Layer 3 of a small transformer language model trained on English Wikipedia (9 layers, counted from 0, width 64).
A neuron adds its activation times its output weights to the MLP's output. To switch it off is to set its activation to zero at one token and run the rest of the model.
A neuron's activation on a vector x is SiLU(gate . x) times (in . x), where the dot is the dot product.

Input weights of the MLP neurons that the questions are about. A number n stands for n times 0.017.
n6 gate: -40 3 -20 1 15 13 62 22 -50 23 -10 9 10 -21 -9 -41 11 -15 18 -3 -23 -26 -16 32 -36 6 -40 3 43 -9 13 -14 -55 32 21 42 -14 -40 -20 29 -6 0 0 77 -15 -25 18 19 -60 -3 -13 51 -11 -1 -5 0 -31 23 -31 -15 3 38 -30 31
n13 gate: -30 -13 -26 -16 0 20 -25 8 -3 -13 3 9 -1 22 -21 18 -11 -10 -42 46 -21 58 25 21 -68 -2 3 30 33 13 30 -12 18 75 19 1 0 -38 -43 -13 -15 20 1 42 -4 7 -26 0 16 32 6 25 -23 20 -13 -25 10 16 -5 -17 3 -22 13 26
n81 gate: -45 -13 -34 5 3 44 -16 23 22 -60 41 26 41 19 -58 23 2 -10 26 -11 46 -23 32 16 -50 -24 -45 26 -6 -4 -17 -12 14 -5 -4 14 -20 19 -37 42 28 43 55 -13 -11 -6 35 -72 -73 22 25 12 -28 -69 -24 -13 -29 27 29 -1 -44 1 17 43
n82 gate: 25 30 64 1 -12 -3 -41 -10 -22 23 -22 -5 -60 -14 -6 22 50 -28 2 -29 -15 10 -16 -36 -27 -3 -39 2 -32 8 -1 1 1 -16 9 -38 35 -36 -17 -23 -26 -4 -42 3 -7 -5 6 -3 10 17 20 -27 21 5 0 -38 -23 31 -14 -50 13 0 12 22
n104 gate: -8 -12 14 31 -25 20 16 6 6 43 59 26 5 10 -4 -3 2 -10 -5 24 -22 6 -49 48 -11 23 -24 6 8 -29 2 16 25 -12 10 18 -44 -9 -35 37 -39 46 41 -12 51 3 6 -6 -9 -22 -6 -2 -41 26 56 -9 38 19 6 -25 -24 -31 16 -20
n109 gate: 11 1 -12 -21 -7 -42 10 51 16 -39 12 -16 -31 20 11 10 11 -5 10 42 -15 39 1 33 3 -3 -7 3 -37 -25 -12 -16 8 -1 6 -10 -25 19 -40 21 -76 -2 -46 1 23 -35 39 1 -57 24 0 14 -17 -10 14 -16 -20 37 -23 -17 20 -12 29 31
n121 gate: 46 -35 -7 53 -13 -22 19 4 -12 -6 -33 13 -5 21 -5 -5 28 20 27 38 -34 50 -6 -9 30 32 9 50 -30 0 9 -17 3 13 -53 -8 23 -24 13 -14 -24 -25 -13 23 -1 36 9 -28 9 13 56 24 17 -60 -20 4 -6 -10 47 2 -2 -40 -3 -16
n6 in: 3 10 29 7 31 -21 7 -10 -21 2 17 51 -24 -32 -2 -33 -46 12 -18 -22 5 12 -29 -23 -23 -22 -16 66 20 -28 -9 -26 8 8 11 -60 19 -7 -27 13 -7 30 7 -18 21 15 39 -17 12 -36 -21 6 -16 -43 -4 -12 45 1 28 10 -13 27 3 -1
n13 in: -16 -4 16 8 9 15 13 21 22 45 13 15 0 26 -11 -9 14 17 -27 1 -36 33 -10 19 -40 24 -25 30 -2 20 10 -14 -18 47 27 23 5 10 -20 -22 -25 2 34 -3 -23 -3 12 22 21 -1 -4 -49 -46 16 18 -34 1 66 -22 -51 2 1 3 -9
n81 in: -3 -7 -13 -31 1 -20 -40 5 19 -21 14 33 70 -19 -27 -21 31 20 28 -93 -2 -25 65 20 17 -1 16 -19 -30 -5 -4 52 -39 -10 3 -13 -5 2 -34 33 5 4 31 -24 30 -19 -22 -38 21 -15 -12 38 -2 -51 32 11 68 5 -28 8 1 -13 -32 -23
n82 in: 7 26 87 -27 11 -28 -3 -24 -22 -6 -32 -50 -49 11 25 25 47 21 -35 -33 -35 -21 -5 -21 -2 -13 -41 49 12 -23 -8 -38 1 -16 25 -65 33 -1 21 1 -30 -32 -25 -17 32 17 -24 -30 11 19 25 15 9 -7 24 2 -29 34 9 13 -8 -24 -1 -12
n104 in: -19 -47 -12 32 -55 -4 32 -23 47 15 -14 -5 6 -27 -23 -17 1 36 -24 28 38 2 2 23 -26 -30 -28 -26 -5 -24 -37 11 16 -34 2 -28 -9 -31 -34 21 3 1 3 -28 7 25 -8 12 8 17 32 -5 -29 -2 -49 -31 -27 25 5 5 -10 -30 21 2
n109 in: 7 42 36 44 -26 44 -17 19 29 -2 -10 52 5 4 -16 -30 -8 -29 26 -23 11 -14 -5 -48 21 6 33 18 52 29 36 19 28 13 -30 56 -1 10 67 18 66 -1 21 -45 -10 43 -9 5 9 7 -48 -12 39 -5 52 -20 -6 2 46 -12 -8 14 -51 -40
n121 in: 40 23 25 4 12 -25 -31 -12 -2 -24 -28 11 0 -15 16 -29 -58 -6 -10 -25 -29 9 42 42 3 25 25 -6 -29 -7 15 22 -25 -20 -12 -11 -39 21 1 22 -3 54 45 -19 2 23 -8 -27 -7 -15 -30 10 19 13 -2 -4 1 -57 -11 15 3 7 -37 3

Output weights of the MLP neurons that the questions are about. A number n stands for n times 0.013.
n6: -11 -20 -11 13 32 5 -5 22 -7 9 -17 -26 2 -18 -21 -16 13 6 8 3 -22 -5 -4 -11 6 9 -10 -14 18 -13 11 19 -12 18 -22 25 -16 -21 -26 -26 -4 -4 29 36 -12 -27 -6 5 -20 -3 12 24 8 19 14 -4 -7 -4 -1 -9 -2 20 3 -6
n13: -5 -36 15 -4 11 1 9 21 44 23 -2 -12 6 19 -37 20 -2 -9 4 3 -2 1 26 16 -25 -12 -17 9 0 16 6 5 10 2 -7 -4 5 6 -13 -7 -18 16 20 6 10 12 -7 8 15 -7 3 -6 -31 -6 -15 -22 -8 3 -12 -37 1 -5 -12 -3
n81: -20 1 -6 -5 18 17 -6 -6 3 3 -19 -5 -10 3 4 -12 -20 -21 4 2 11 -7 -6 20 8 3 9 23 -27 8 -11 -20 9 13 10 28 -18 25 -27 -10 17 -23 -2 9 4 27 -5 -2 -12 3 -8 20 -12 -7 -30 -13 -94 -16 -7 -4 -4 -3 9 -4
n82: -40 -14 -6 -32 20 -11 9 -16 7 12 8 21 0 27 -12 1 -24 -6 3 -2 -12 50 -4 -27 -20 7 40 -15 -31 8 4 5 -24 24 8 10 -26 30 -7 -18 -7 20 -11 -29 -12 34 -19 -9 14 -3 -4 6 -9 13 -6 21 -22 -30 -25 25 -11 -7 -12 3
n104: 12 7 -9 24 -8 -28 5 4 -6 -1 23 -22 2 4 -18 -8 4 25 -8 2 -21 -21 -24 6 -10 6 -10 1 -13 -5 -15 11 -17 -30 3 12 -22 -1 7 19 -18 41 4 -10 12 19 -30 -9 -6 -10 15 6 -24 37 21 -13 -16 -16 3 2 3 1 1 4
n109: -14 -11 -13 -16 -23 38 -22 -7 -8 -19 24 3 2 -7 19 2 6 17 18 -1 -11 6 -29 13 -27 -7 15 15 -24 -3 29 32 15 -2 15 21 18 -7 -12 -9 -3 -23 -10 -7 -22 8 -15 14 4 13 11 -12 2 -13 -10 -12 83 -7 -23 -14 -17 0 14 22
n121: -3 19 -11 -18 11 -1 -5 12 -14 -3 29 -27 -5 0 -6 21 -2 2 -5 8 6 -14 -9 1 10 8 13 -16 23 -29 -2 8 17 27 25 30 -8 -23 34 10 -2 -10 16 -3 -19 -33 -25 -12 -2 -5 -4 2 14 3 -7 -14 10 11 10 -13 2 26 11 -26

Each question names a token from some text and the token that comes next. It shows the vector x that enters the MLP there. A number n stands for n times 0.017.

Then comes g, the gradient of the next token's log-probability with respect to the MLP's output, scaled to length 1. A neuron's effect is roughly proportional to its activation times (output weights . g). A number n stands for n times 0.0043.

"NH", then "L"
x: -7 -17 -45 8 -3 -7 19 22 3 46 10 11 -42 -25 49 20 -23 17 6 -28 3 19 -4 -24 -2 -14 19 5 6 -28 -25 21 -9 19 28 -7 -3 -16 21 0 -10 33 26 -39 -12 23 -2 6 9 10 1 6 -2 -16 0 5 -25 -26 50 -20 0 -1 -6 -26
g: 32 22 18 -23 9 -43 0 -15 28 43 -1 24 43 35 40 27 -25 -30 -16 51 8 -4 -3 80 4 -18 58 -19 -2 15 12 -1 5 -42 -16 22 -23 4 33 -11 -73 36 25 0 30 59 -46 -9 -19 -6 4 -41 12 -6 -14 -12 19 6 14 7 8 8 -38 51
Which neuron, switched off, lowers the next token's probability most? n6

"the ", then "front "
x: -4 -17 -4 -1 -5 5 2 -10 3 -6 3 -4 -3 11 -2 14 -3 -6 0 6 1 9 -26 -10 -1 -3 7 5 -3 -7 1 3 16 12 12 8 -1 4 -1 -3 -7 -12 9 -1 -2 13 12 -18 -21 -4 0 0 -10 -8 -20 -2 -61 -1 24 -10 -5 9 -2 3
g: -16 -23 -2 48 -30 4 -16 -31 21 -1 16 38 30 -8 -9 -33 23 -7 -15 14 23 77 -30 93 -26 44 47 -11 32 -25 -56 -34 -32 -21 5 27 -9 5 7 -39 6 -24 -15 -47 -3 -3 -8 38 30 17 49 -11 -2 -33 21 -9 0 -3 32 8 -4 -11 33 20
Which neuron, switched off, lowers the next token's probability most? n121

"2", then "16 "
x: 0 -26 -23 7 -4 18 26 18 -8 32 6 19 -42 0 -7 2 16 12 -22 4 1 27 -16 -33 -57 -11 -3 7 19 8 -10 39 -19 -1 14 6 41 -19 9 0 15 42 33 -11 8 4 -14 13 -2 8 21 11 -34 10 10 -23 -29 -10 36 5 21 -4 -13 -3
g: -24 34 26 11 28 -33 -52 -11 23 -28 -11 44 -12 29 24 46 -6 -41 -3 -51 14 61 35 17 -8 -14 -16 49 22 7 -39 10 20 -20 -7 14 8 20 10 -23 -39 15 -11 14 62 -28 49 -47 20 -1 1 9 13 -12 -26 -27 -19 -4 -30 -44 -53 27 -51 5
Which neuron, switched off, raises the next token's probability most? n104

"11 ", then "| "
x: -3 -21 -15 -9 13 17 15 4 -3 -10 -14 13 -22 10 4 16 -1 1 -2 1 -48 23 5 -16 -39 -7 9 -5 -2 48 -2 36 -21 -3 -5 -3 34 -1 14 -6 -12 18 1 -17 6 10 -24 -7 22 -25 19 13 -23 1 -8 6 -40 27 33 -8 2 0 -15 -20
g: 12 8 27 5 64 -9 -20 24 45 25 30 7 -22 5 -52 -3 -12 42 -1 15 6 36 -42 -8 -52 -33 -40 -22 4 -26 -73 6 -41 -3 18 -11 42 -45 3 -4 -7 -30 7 26 3 69 -5 -2 -4 -9 -65 -24 -9 -20 -11 25 -5 -2 32 31 0 29 -50 -5
Which neuron, switched off, lowers the next token's probability most? n13

"ically ", then "squ"
x: -17 -4 -10 2 1 2 12 5 8 -16 10 7 -21 3 7 11 -17 0 -5 -10 -5 7 -12 -4 6 -1 1 4 -4 -1 8 -2 13 -16 30 5 13 22 -7 12 -15 -3 12 2 -10 12 9 -7 -24 -17 10 8 -4 6 -25 5 -58 -10 18 -7 2 -6 3 -13
g: -46 21 -17 71 11 -4 -67 -18 20 13 22 -49 -2 -9 5 0 0 -3 0 -55 -31 21 -38 -21 -19 -38 26 60 7 16 -13 11 24 -1 -35 22 -50 7 38 -21 17 32 34 -5 8 -31 30 42 -28 42 20 -8 -31 0 14 8 -5 -24 52 35 7 -11 -16 52
Which neuron, switched off, raises the next token's probability most? n81

"h", then "aw"
x: 11 -11 -12 -19 -17 -5 11 -17 -24 33 2 32 -19 2 14 4 -18 5 -7 -6 11 26 -17 -22 -30 1 -2 -4 -43 16 4 -8 52 -3 30 -4 -11 -5 -12 30 -9 4 23 -35 -13 30 -16 0 25 2 11 8 -2 1 -8 5 -10 -92 13 -24 26 0 -17 -26
g: -18 -32 1 19 30 7 -43 -4 -30 -47 7 -25 -18 12 10 61 -11 -58 6 6 0 -84 48 -6 -4 -35 -13 26 -56 32 -31 -4 -38 23 -9 -45 18 3 -13 -6 9 16 45 9 25 -5 -38 -5 47 -24 -4 -17 -17 7 44 6 -11 -46 -42 -20 25 -22 35 -6
Which two neurons, each switched off alone, lower its probability most, in order? n104, n81

"2", then "19 "
x: -2 -30 -22 8 -4 17 30 20 -5 31 7 21 -45 -4 -4 2 16 13 -22 6 -2 31 -14 -31 -56 -13 -5 8 17 11 -9 37 -19 1 10 2 39 -17 7 -4 14 37 32 -7 7 7 -13 13 -4 8 21 9 -37 11 10 -25 -30 -12 36 3 18 -2 -11 -1
g: -52 55 48 1 29 -13 -20 -39 -20 24 -32 4 3 13 17 36 -3 -14 -20 -41 22 35 -39 18 -24 -3 -14 26 33 7 -44 -10 5 -8 -8 59 14 0 16 -12 -36 -11 -34 -20 48 -3 71 -12 -36 8 35 -6 18 25 -17 -46 -2 -14 -26 -43 -68 20 21 13
Which neuron, switched off, raises the next token's probability most? n81

"K", then "ings "
x: 23 -27 -31 -2 -4 -19 4 39 3 44 5 10 -30 -5 21 5 -19 21 -4 9 3 29 -15 0 -11 9 -11 5 -15 1 -18 7 -3 21 19 -12 -11 26 -2 12 -15 0 18 -57 16 26 0 9 9 -3 -8 5 -46 -18 -32 27 -10 -71 16 -5 22 12 -19 -17
g: 4 0 -16 -17 37 -4 22 1 12 -57 -20 29 41 -22 54 -8 -18 1 15 12 -31 13 -24 63 37 21 -42 -32 2 4 -37 28 3 -10 9 -9 31 -14 -28 64 16 7 20 -36 9 -3 -50 21 35 40 -42 -41 -20 -26 66 1 3 21 -19 34 15 47 -31 -18
Which neuron, switched off, lowers the next token's probability most? n6

"M", then "D"
x: 21 4 -31 -31 -9 3 1 49 33 31 6 -8 -37 -11 29 5 -5 23 -27 -6 -6 13 -9 -19 -39 11 -1 33 1 -14 16 17 6 33 27 7 28 6 5 -3 -1 -28 20 -22 -1 18 -21 9 12 8 -4 8 -10 -7 -16 24 -23 -62 30 -5 14 26 8 -10
g: 2 18 10 37 21 -23 -18 50 23 -8 13 49 0 11 -4 -36 4 38 34 -13 -38 -37 -23 -50 1 7 -8 7 -7 11 -28 -8 -23 25 -47 8 -75 -7 52 36 -38 35 41 -41 15 5 -29 10 -31 35 36 4 25 0 5 -17 -33 25 66 21 -34 32 -7 24
Which neuron, switched off, raises the next token's probability most? n13

"squ", then "are "
x: 3 -46 -14 -44 0 2 48 8 8 19 13 6 -7 -16 31 38 -1 24 -20 -3 -16 5 -6 -20 15 -1 12 6 -3 -32 0 -5 22 1 37 -11 -11 13 8 1 1 -16 20 -25 5 3 6 7 -1 -13 19 -8 -25 -22 -33 -12 -30 -42 12 1 41 5 -22 -27
g: -2 38 41 -24 51 -38 -16 11 -45 -63 -13 72 -20 0 10 -32 3 54 -5 -1 -13 40 16 24 65 -20 -1 3 -9 9 17 34 22 -4 14 16 -44 7 -32 -21 -40 -11 26 -8 -70 -32 24 -5 -33 0 -15 30 33 5 -42 12 -6 20 -25 -6 -20 16 19 -28
Which neuron, switched off, lowers the next token's probability most? n104

"| ", then "R"
x: -1 -17 -19 8 -11 -22 -10 -16 7 15 -26 -3 -6 4 12 3 -11 25 1 -18 2 -11 3 -18 -11 1 16 -4 3 -16 -8 56 -26 20 -6 -16 -12 10 -10 18 -5 14 5 -16 2 13 -18 -3 7 12 13 0 17 -19 -16 -6 -43 -13 26 -13 34 -11 11 -24
g: -10 -8 -39 0 -22 20 -27 36 -19 14 14 11 -4 -21 3 40 19 -7 34 -2 -41 -10 -65 -10 1 -43 -39 -32 -33 13 52 2 -44 3 19 -20 -21 -34 37 -33 -68 -3 76 -8 59 7 -49 10 23 35 7 -12 9 -30 -59 7 -7 -4 -19 -17 13 -11 -4 4
Which neuron, switched off, lowers the next token's probability most? n121

"er ", then "since "
x: -2 -5 -11 -22 -18 12 15 3 6 -11 -25 2 -17 15 0 0 -33 5 9 -22 -6 20 -15 0 7 9 1 -19 -14 32 -20 -4 -12 -10 48 -8 -26 9 4 25 -23 29 31 -2 -7 16 -8 -3 3 -1 -6 0 -19 21 -25 8 -45 -14 4 16 34 -7 9 1
g: -15 21 17 -32 17 -65 -5 -22 17 -11 26 14 -20 23 -63 3 35 8 30 -17 28 16 47 -51 43 -40 -3 35 -15 57 53 -18 -27 23 34 34 16 37 -51 -33 -9 4 9 4 2 0 53 -52 6 -23 19 23 0 33 -2 34 -30 -6 -32 -24 14 -12 -3 -16
Which neuron, switched off, lowers the next token's probability most? n109

"was ", then "appointed "
x: -4 -23 -15 -7 4 4 23 -1 30 -13 3 -6 -22 7 26 10 -6 -13 -14 8 -10 24 -10 -10 -3 -7 8 -23 0 -7 -3 0 -4 3 30 -2 9 16 -9 6 -17 -9 4 -6 16 17 -1 -26 -26 -14 6 2 -12 24 -22 -4 -53 3 18 10 15 -10 0 9
g: 9 -22 -37 -24 -17 29 15 -21 -40 23 -26 -36 -52 4 5 -25 5 11 53 -24 38 2 27 -35 28 74 -14 -14 10 18 22 -35 20 -23 20 59 -19 -38 11 44 13 20 -6 52 19 -10 -21 -3 -28 25 -32 23 -47 1 15 36 1 9 -1 20 27 -32 -59 -37
Which neuron, switched off, raises the next token's probability most? n81

"li", then "ents"
x: -8 -17 -25 4 16 12 12 -15 -2 41 -3 1 -1 11 -9 49 -35 7 -28 -36 -20 -12 4 -5 10 0 1 32 6 -33 -18 7 -17 -1 26 7 44 -14 -1 21 17 12 16 -42 -43 -3 -40 -10 24 -17 13 -4 -13 -9 -32 -25 -15 -65 25 0 17 -4 5 -19
g: 6 37 -20 15 -21 -6 19 -44 -34 -38 29 11 -18 18 18 -32 -14 -48 10 27 9 13 20 23 -19 -25 -26 -18 -16 -8 60 1 62 42 -72 -25 19 -32 0 24 4 -22 3 41 -41 -34 7 7 20 -6 -42 -62 35 16 -1 -15 14 5 33 19 22 5 -53 48
Which neuron, switched off, lowers the next token's probability most? n104

"Rec", then "ap "
x: -1 -13 -26 -30 -16 12 17 -3 7 23 30 -15 -7 -23 22 41 7 5 -28 -7 -16 22 20 -1 -22 -5 6 -17 11 -2 -6 18 -10 29 11 4 44 17 -1 32 -11 2 5 -18 2 18 -16 -21 3 -28 8 6 -31 -15 -33 -3 -30 -23 18 -12 2 -22 -17 -62
g: 12 -1 -40 -3 2 65 18 18 -29 -2 -23 -8 -27 12 38 -13 -1 -23 -43 -19 23 -19 -68 -37 -13 -47 -22 5 -6 44 -30 3 -3 -54 -15 -31 20 -14 66 -69 -28 7 -23 -7 15 -48 10 -22 27 9 -21 26 -2 1 -24 16 -3 -6 2 40 -12 -13 71 -17
Which neuron, switched off, raises the next token's probability most? n13

"9", then "2 "
x: -15 -1 -20 -21 -4 6 32 14 -1 40 5 12 -20 10 10 17 -12 -12 -12 -16 -37 16 -12 -31 -61 -18 13 -33 3 -10 18 27 -3 17 16 -26 51 17 15 -21 10 39 10 -21 -6 -8 -30 -10 -24 -21 13 20 -13 4 9 -33 -27 2 36 -9 13 -4 0 -2
g: -10 49 -24 -8 7 26 -29 42 28 -31 -40 -34 19 33 8 53 -15 -66 -22 5 -50 45 37 68 0 2 -20 46 4 0 -39 -1 -14 -16 -35 -27 -24 51 2 11 10 -4 39 27 7 27 13 25 27 -20 -21 50 31 -12 16 34 -17 11 22 -24 19 14 -12 -27
Which neuron, switched off, lowers the next token's probability most? n13

"F ", then "and "
x: 21 -9 -13 -29 13 8 -7 16 -9 -8 -8 -5 5 -7 22 3 0 3 -17 11 -8 3 3 -32 45 11 17 -24 -25 18 -39 17 -39 -19 20 -1 -54 0 -1 8 -2 31 2 -5 -5 16 -25 -6 -1 8 -6 23 3 11 -24 -4 -42 -32 7 1 15 -11 -7 7
g: 31 10 66 -50 14 58 7 34 -17 -8 -34 25 7 -21 4 -16 -12 34 30 -6 14 15 24 19 -51 16 -5 -12 1 -3 -45 21 25 -5 18 -1 -47 22 -6 14 38 23 -16 -74 1 37 -35 8 -16 -18 8 42 -18 23 -69 -13 -1 -5 -6 27 30 -48 -48 28
Which neuron, switched off, raises the next token's probability most? n6